Layer 6 of a small transformer language model trained on English Wikipedia (10 layers, counted from 0, width 128).
Take only the direct path to the model's output, skipping the later layers: a vector added to the residual stream pushes a token's score in proportion to its dot product with that token's output vector.

Output vectors of the tokens that the questions are about. A number n stands for (n - 500) times 0.0032.
"Scientific": 645,285,395,673,412,490,323,615,416,797,564,265,451,444,431,521,882,560,640,653,150,515,354,697,590,676,513,418,535,482,543,337,510,693,433,322,310,244,672,764,253,569,584,365,239,353,439,493,540,650,516,635,455,514,643,410,569,450,316,459,533,491,491,253,488,781,372,527,441,490,466,329,654,287,699,452,717,566,486,370,414,560,431,506,772,605,696,361,364,532,347,360,398,642,453,584,599,737,711,662,583,655,520,322,365,304,672,405,379,496,475,681,385,782,532,273,596,344,625,324,335,654,453,465,432,618,624,482
"acle": 664,638,448,577,595,418,430,326,587,679,425,285,493,339,483,508,569,450,500,500,179,514,519,563,516,646,669,504,597,518,478,132,221,439,391,439,236,224,595,690,311,762,454,426,368,360,619,426,500,745,623,786,345,555,575,337,589,567,239,500,608,124,461,434,563,606,566,723,573,298,110,488,749,350,464,488,559,513,351,434,527,451,472,599,525,490,421,372,472,637,569,510,682,537,662,439,604,668,648,669,407,415,500,341,561,314,281,516,459,340,673,740,400,465,527,419,488,764,591,317,303,384,512,567,353,505,268,496
" whom": 483,418,512,753,652,500,433,648,547,781,425,445,242,470,520,551,865,474,692,649,212,522,633,627,597,533,677,432,492,809,650,331,412,404,431,626,317,389,635,550,383,462,475,526,469,426,483,516,512,734,598,707,422,626,612,407,652,560,461,375,557,297,702,600,383,564,466,396,500,496,453,314,461,521,553,377,548,652,474,555,526,570,299,490,408,576,500,165,549,834,668,185,320,608,628,608,724,518,482,352,569,732,561,463,406,219,542,571,308,576,596,630,333,562,395,514,596,438,622,318,508,400,418,372,702,536,652,605
"ically": 300,621,442,417,351,305,469,592,280,603,621,255,553,399,634,532,569,599,581,458,310,513,622,659,303,627,759,563,650,514,695,285,581,690,348,216,439,603,576,706,666,517,421,183,356,607,432,617,546,626,794,800,572,504,723,468,546,255,566,577,624,534,722,477,481,434,541,496,453,417,338,586,524,378,459,738,558,599,415,321,656,640,626,503,738,670,640,271,543,695,521,491,535,496,732,588,602,500,552,454,387,703,555,317,504,362,429,439,391,751,666,683,347,462,652,478,771,571,630,440,480,393,409,427,472,638,492,650
"icial": 388,610,724,585,291,132,510,449,532,624,447,324,500,471,595,447,585,485,541,535,358,511,628,713,491,631,481,588,637,387,692,490,331,548,379,291,533,286,483,728,531,702,537,439,396,674,533,553,469,735,670,484,619,660,648,394,350,504,445,469,593,667,727,429,507,493,420,589,437,548,523,441,613,646,297,458,511,724,367,431,605,597,446,601,569,618,693,443,355,584,314,526,713,544,556,400,600,493,378,536,543,797,658,439,409,233,603,504,379,644,513,663,477,546,491,426,781,433,584,518,344,496,519,246,553,589,609,675
" Binomial": 495,729,537,757,410,445,329,665,524,590,399,408,417,490,369,245,835,648,470,479,158,536,385,647,608,647,688,444,591,388,788,164,533,565,449,473,565,595,670,818,328,560,666,353,495,484,664,396,409,685,867,825,378,572,719,386,689,393,470,566,630,471,559,469,715,636,456,406,368,591,253,265,380,450,560,236,575,305,39,420,250,542,343,556,508,386,696,145,379,701,534,522,419,724,688,569,556,470,625,357,630,458,616,276,646,399,473,444,444,636,587,696,472,801,554,537,462,562,575,392,505,438,648,128,650,500,532,471
"ional": 529,500,696,482,569,574,520,429,607,433,628,225,317,354,532,410,745,294,546,559,124,526,843,609,357,620,678,524,683,524,668,380,301,546,365,264,644,504,570,697,407,534,461,511,459,376,399,474,528,642,628,646,429,522,640,361,652,515,579,476,590,758,446,470,409,656,428,571,384,572,334,313,535,466,516,416,470,605,123,279,550,469,357,611,606,307,421,354,383,510,570,491,591,521,621,622,738,518,788,593,528,327,523,489,697,522,427,722,591,668,491,692,356,633,398,472,744,503,702,441,543,556,529,385,390,515,527,387
"sson": 712,664,560,675,577,374,380,477,647,483,389,383,515,410,460,386,794,647,458,666,489,483,507,524,645,549,624,460,433,454,614,377,339,600,270,566,391,360,492,654,419,473,678,548,496,433,506,213,397,527,630,976,470,528,776,503,639,348,549,585,524,341,564,456,573,655,605,397,410,549,288,434,675,500,610,449,671,452,670,356,563,543,545,512,450,373,579,434,569,704,654,571,469,635,429,566,453,487,430,576,475,685,514,419,686,373,371,475,403,475,601,762,369,500,458,513,526,627,424,570,232,262,516,523,406,585,575,489
"ural": 521,522,317,765,531,510,333,490,472,574,483,528,352,601,500,585,569,517,625,463,303,522,723,655,528,581,476,472,621,528,695,176,166,439,424,131,326,437,653,702,496,677,455,481,593,376,489,319,387,692,820,587,274,716,635,436,714,364,356,558,645,637,342,358,348,283,535,599,402,579,472,583,540,461,445,467,635,575,661,452,578,488,425,500,591,278,530,486,411,460,623,491,596,540,720,430,763,754,508,482,415,573,505,366,807,449,614,512,610,478,638,617,480,663,608,366,554,554,406,542,416,443,697,703,737,606,363,708
"able": 504,347,356,520,624,350,575,399,509,655,561,372,292,615,264,333,541,566,586,386,311,518,651,420,367,538,374,611,534,613,623,454,393,605,213,626,320,429,541,678,616,742,439,497,441,241,684,376,646,741,770,635,442,516,529,437,283,567,344,488,509,542,535,638,749,509,598,547,542,521,365,479,580,256,602,370,382,564,424,603,583,348,417,446,462,251,523,466,328,617,711,615,598,471,558,479,665,694,473,494,439,731,543,528,470,384,585,482,522,497,654,557,420,633,399,510,589,542,507,548,349,642,495,636,420,452,398,564
"inc": 663,621,514,412,415,323,488,321,500,594,375,222,634,576,486,371,416,429,497,427,489,523,375,560,514,592,417,436,525,656,602,385,611,463,515,548,522,534,574,719,525,556,537,513,403,631,596,379,428,574,689,540,732,640,572,427,441,581,478,505,482,426,552,483,631,506,454,698,390,347,511,299,451,251,309,308,367,529,377,678,494,441,258,533,728,456,433,407,581,634,595,598,608,541,694,568,431,487,659,783,534,586,473,718,526,432,640,789,567,432,430,709,479,638,503,397,678,580,588,425,459,493,553,446,564,619,531,547
"set": 558,607,693,503,468,232,478,385,447,694,459,428,513,447,464,516,652,431,435,688,275,504,449,706,447,551,516,350,739,461,547,628,320,681,435,383,570,331,464,659,302,521,614,444,388,558,615,371,614,666,537,695,514,547,661,465,620,362,482,553,411,356,717,574,513,388,533,642,244,500,333,506,562,342,473,540,503,517,382,433,593,519,346,609,350,508,381,323,594,391,292,447,554,459,500,695,421,442,325,449,420,492,551,512,419,641,417,474,451,520,572,670,472,656,492,529,619,391,549,609,413,568,446,464,503,560,536,678

Each question shows what one neuron of this layer's MLP adds at an activation of 1. A number n stands for (n - 500) times 0.0012.

n114: 516,607,487,580,393,611,518,451,354,551,524,302,388,619,462,443,394,428,456,500,439,797,615,569,619,442,461,330,547,440,570,558,537,362,631,391,602,385,395,628,444,507,371,381,445,445,505,517,611,415,467,458,536,487,510,451,643,466,548,458,418,521,341,488,459,493,486,485,593,451,637,526,462,552,452,469,483,436,533,532,577,519,495,338,362,344,526,546,446,557,578,490,571,642,475,326,714,567,467,542,521,578,637,453,539,498,556,587,540,609,477,544,460,607,420,538,557,306,564,563,505,493,485,477,490,514,611,551
Which two tokens does it push up most, strongest first? "ural", "ional"

n89: 478,485,476,584,450,485,439,586,517,426,431,609,490,556,344,478,450,449,491,553,578,393,394,467,537,364,498,429,397,485,428,578,640,435,520,433,566,455,444,591,556,430,655,525,577,576,662,607,533,482,500,506,543,495,602,488,688,461,498,444,400,443,474,498,338,436,576,574,602,506,458,555,441,530,513,523,556,587,527,471,526,472,594,688,530,546,482,617,509,399,373,438,573,542,404,562,495,463,475,549,423,529,299,391,574,518,662,605,568,489,389,551,455,546,416,595,454,480,532,672,344,275,526,632,465,504,418,481
Pushed up most: "sson"

n182: 654,566,390,570,474,428,404,519,616,487,562,658,523,289,418,526,392,550,482,447,556,586,547,443,495,546,526,624,534,572,513,440,429,317,464,545,555,495,388,787,372,385,428,462,419,477,615,448,476,566,575,574,439,453,544,689,614,367,406,503,565,584,526,498,379,551,571,516,562,623,487,455,404,648,514,601,632,638,507,452,427,576,686,444,473,432,592,401,464,500,544,554,553,372,492,525,497,699,425,464,468,524,497,342,507,529,401,574,455,453,529,259,530,583,636,553,555,454,516,526,500,360,607,544,515,471,341,359
Pushed down most: "inc"

n20: 636,523,346,449,486,584,391,680,500,471,560,556,515,633,495,482,671,410,453,344,468,320,471,704,446,382,535,518,563,612,695,471,582,507,400,482,611,556,479,433,466,541,538,537,484,527,357,534,462,470,297,492,505,465,545,595,565,559,466,494,506,411,427,637,569,462,529,489,487,475,498,336,420,539,478,404,592,491,528,484,424,466,538,364,476,503,454,432,635,610,594,560,423,331,538,630,520,537,571,649,433,604,417,481,529,435,496,544,442,484,689,333,568,400,454,559,465,493,633,544,441,619,588,393,676,648,539,563
Which three tokens does it push up most, strongest first? " whom", " Binomial", "inc"

n359: 405,466,489,409,590,426,398,515,465,523,465,475,564,332,449,524,341,662,428,541,430,402,375,523,466,573,455,603,597,646,576,632,417,513,554,481,563,583,690,673,626,395,580,522,500,611,444,469,469,487,549,461,453,631,544,589,358,370,421,511,633,554,475,493,562,397,559,549,531,519,470,471,500,515,331,540,431,608,553,500,481,510,574,672,399,507,462,454,509,602,574,432,529,496,597,500,640,537,477,597,384,467,447,538,589,513,553,472,405,506,459,516,356,518,538,502,490,560,636,510,546,572,370,354,534,487,415,603
Which two tokens does it push up most, strongest first? "ically", "icial"

n63: 447,588,428,649,487,506,546,664,435,408,481,465,519,635,473,643,363,435,400,463,588,596,434,587,545,430,533,560,498,350,456,479,481,568,634,577,447,464,503,482,351,521,444,432,460,504,455,431,554,526,473,613,557,391,529,421,572,337,461,590,505,491,528,537,498,519,426,513,476,506,711,424,409,507,464,455,422,577,577,609,447,504,407,528,560,383,493,560,364,530,580,425,615,550,449,464,398,405,422,514,566,576,500,429,502,560,504,733,523,544,422,350,524,539,549,498,580,437,445,515,420,481,614,622,680,612,465,607
Which three tokens does it push up most, strongest first? "ural", "inc", "icial"

n95: 620,496,498,502,487,457,543,498,454,390,591,502,541,453,604,370,539,492,457,537,664,196,411,502,584,489,476,541,543,475,510,542,561,407,615,531,380,594,331,812,362,443,293,647,407,617,589,381,513,597,498,484,621,433,603,531,665,528,422,524,361,445,500,511,509,467,514,519,421,515,430,399,404,561,405,413,479,560,432,520,544,558,447,434,578,544,569,440,441,525,526,383,373,534,488,394,395,622,397,588,555,405,646,477,428,484,513,588,415,482,598,542,446,497,495,488,610,543,448,656,418,491,495,514,551,464,560,427
Pushed up most: "inc"

n371: 652,454,436,407,562,570,561,435,548,380,453,314,394,372,490,591,492,481,428,472,488,345,531,555,441,458,625,300,548,537,470,578,606,433,484,541,476,457,488,772,415,593,556,641,350,543,368,659,554,438,513,340,443,394,498,493,358,483,500,554,426,488,511,330,380,525,417,489,569,529,632,435,521,459,554,419,488,440,500,505,388,489,464,526,560,569,471,508,592,529,528,482,546,616,417,405,477,403,504,542,459,503,427,596,569,509,678,444,425,505,398,503,568,619,416,698,531,491,544,567,662,398,611,616,422,437,385,507
Pushed down most: "ically"

n106: 583,502,478,423,644,514,458,359,455,497,486,570,457,628,410,382,456,549,424,500,460,478,401,519,529,402,549,537,420,552,648,593,555,387,490,330,469,446,707,358,530,525,611,494,455,564,475,500,341,528,464,520,440,494,407,615,503,373,367,584,618,414,466,442,544,431,536,391,500,478,451,510,377,369,374,446,623,630,618,463,427,529,430,589,286,497,569,390,571,447,534,541,478,534,385,563,423,791,519,558,505,581,458,525,641,591,542,645,579,456,554,486,752,552,607,543,427,485,384,484,469,426,388,555,391,525,664,412
Pushed up most: "ural"

n32: 436,446,487,504,472,543,407,331,462,433,469,673,462,460,322,433,645,451,488,459,324,547,520,431,616,484,524,408,290,504,457,596,519,509,518,439,459,433,419,398,537,444,480,507,627,521,392,577,332,454,483,434,423,421,498,438,417,401,609,623,355,581,543,559,498,330,567,473,589,530,364,541,446,481,452,635,568,587,431,535,565,482,430,576,586,579,420,513,359,426,560,615,459,485,424,595,372,532,492,418,482,668,553,392,531,461,442,550,523,476,447,622,498,548,593,476,416,451,380,418,405,434,517,518,516,491,463,470
Pushed down most: "inc"

n295: 571,522,392,554,623,526,647,561,580,314,412,619,547,526,588,625,430,505,432,413,396,573,630,461,409,470,558,449,520,366,495,453,586,452,430,482,439,441,655,525,367,597,557,378,495,493,523,484,441,547,429,576,529,508,473,564,450,483,465,406,489,500,568,458,572,454,519,470,470,520,645,330,417,442,419,520,495,330,442,505,443,420,535,422,416,465,505,479,594,378,428,591,408,664,605,381,511,561,571,592,470,515,159,544,534,484,560,538,432,277,572,579,394,584,507,572,487,528,404,428,483,358,507,606,493,486,482,446
Pushed down most: "icial"

n345: 497,432,437,375,420,483,536,408,326,545,392,479,323,448,686,541,476,427,390,515,584,544,521,601,531,419,440,555,524,534,369,456,481,534,487,559,468,391,494,689,450,431,428,523,447,440,493,535,482,405,615,460,611,427,397,544,478,657,407,535,552,475,581,376,604,577,453,527,549,559,425,325,555,577,414,521,441,507,477,534,517,456,539,583,491,551,606,476,488,570,441,493,571,627,524,307,408,520,578,340,344,358,506,358,440,600,563,576,470,421,502,686,576,552,483,601,498,582,473,527,594,419,495,418,498,345,520,438
Pushed up most: "acle"

n292: 471,473,543,525,529,496,633,486,377,402,267,613,472,507,538,436,710,458,231,546,441,648,435,518,440,469,580,498,594,423,509,485,498,617,574,629,441,493,572,541,465,478,512,528,584,524,512,489,592,463,495,534,605,434,582,407,561,363,522,423,653,463,446,465,517,470,482,472,455,539,516,537,399,610,583,482,408,360,496,525,521,475,370,673,511,437,544,391,525,512,577,460,484,478,429,596,508,517,526,547,446,574,437,574,462,563,598,515,515,402,604,568,428,529,507,402,438,461,564,523,449,570,385,517,496,647,481,490
Which three tokens does it push up most, strongest first? " Binomial", "set", "sson"

n395: 470,593,485,446,542,593,467,510,476,622,477,575,490,448,517,418,381,518,493,417,541,379,523,517,517,562,551,603,556,421,410,414,640,600,487,641,523,519,497,561,542,424,526,515,374,530,351,488,565,557,407,397,456,492,507,532,520,507,507,519,503,567,476,431,409,428,349,437,429,422,552,382,582,513,446,650,607,445,475,516,629,393,441,384,463,537,414,476,553,452,506,577,542,573,515,531,555,442,515,543,649,280,704,422,530,627,561,442,431,544,431,751,589,622,541,286,508,477,485,441,580,555,258,579,392,547,500,461
Pushed down most: "able"

n355: 432,465,410,437,447,550,531,445,485,493,600,408,337,505,448,478,426,505,517,498,529,331,585,524,441,411,478,543,571,563,393,465,617,486,428,438,477,393,486,446,341,574,461,492,426,455,530,495,462,565,412,364,535,427,416,513,420,361,384,541,417,521,415,530,502,507,486,555,472,650,406,493,435,427,404,545,443,565,420,502,595,459,571,428,502,704,528,434,502,510,588,645,451,558,658,361,394,462,489,380,486,601,449,509,494,386,515,467,558,595,517,713,531,248,730,500,596,584,528,458,652,519,359,495,448,396,467,483
Pushed down most: "sson"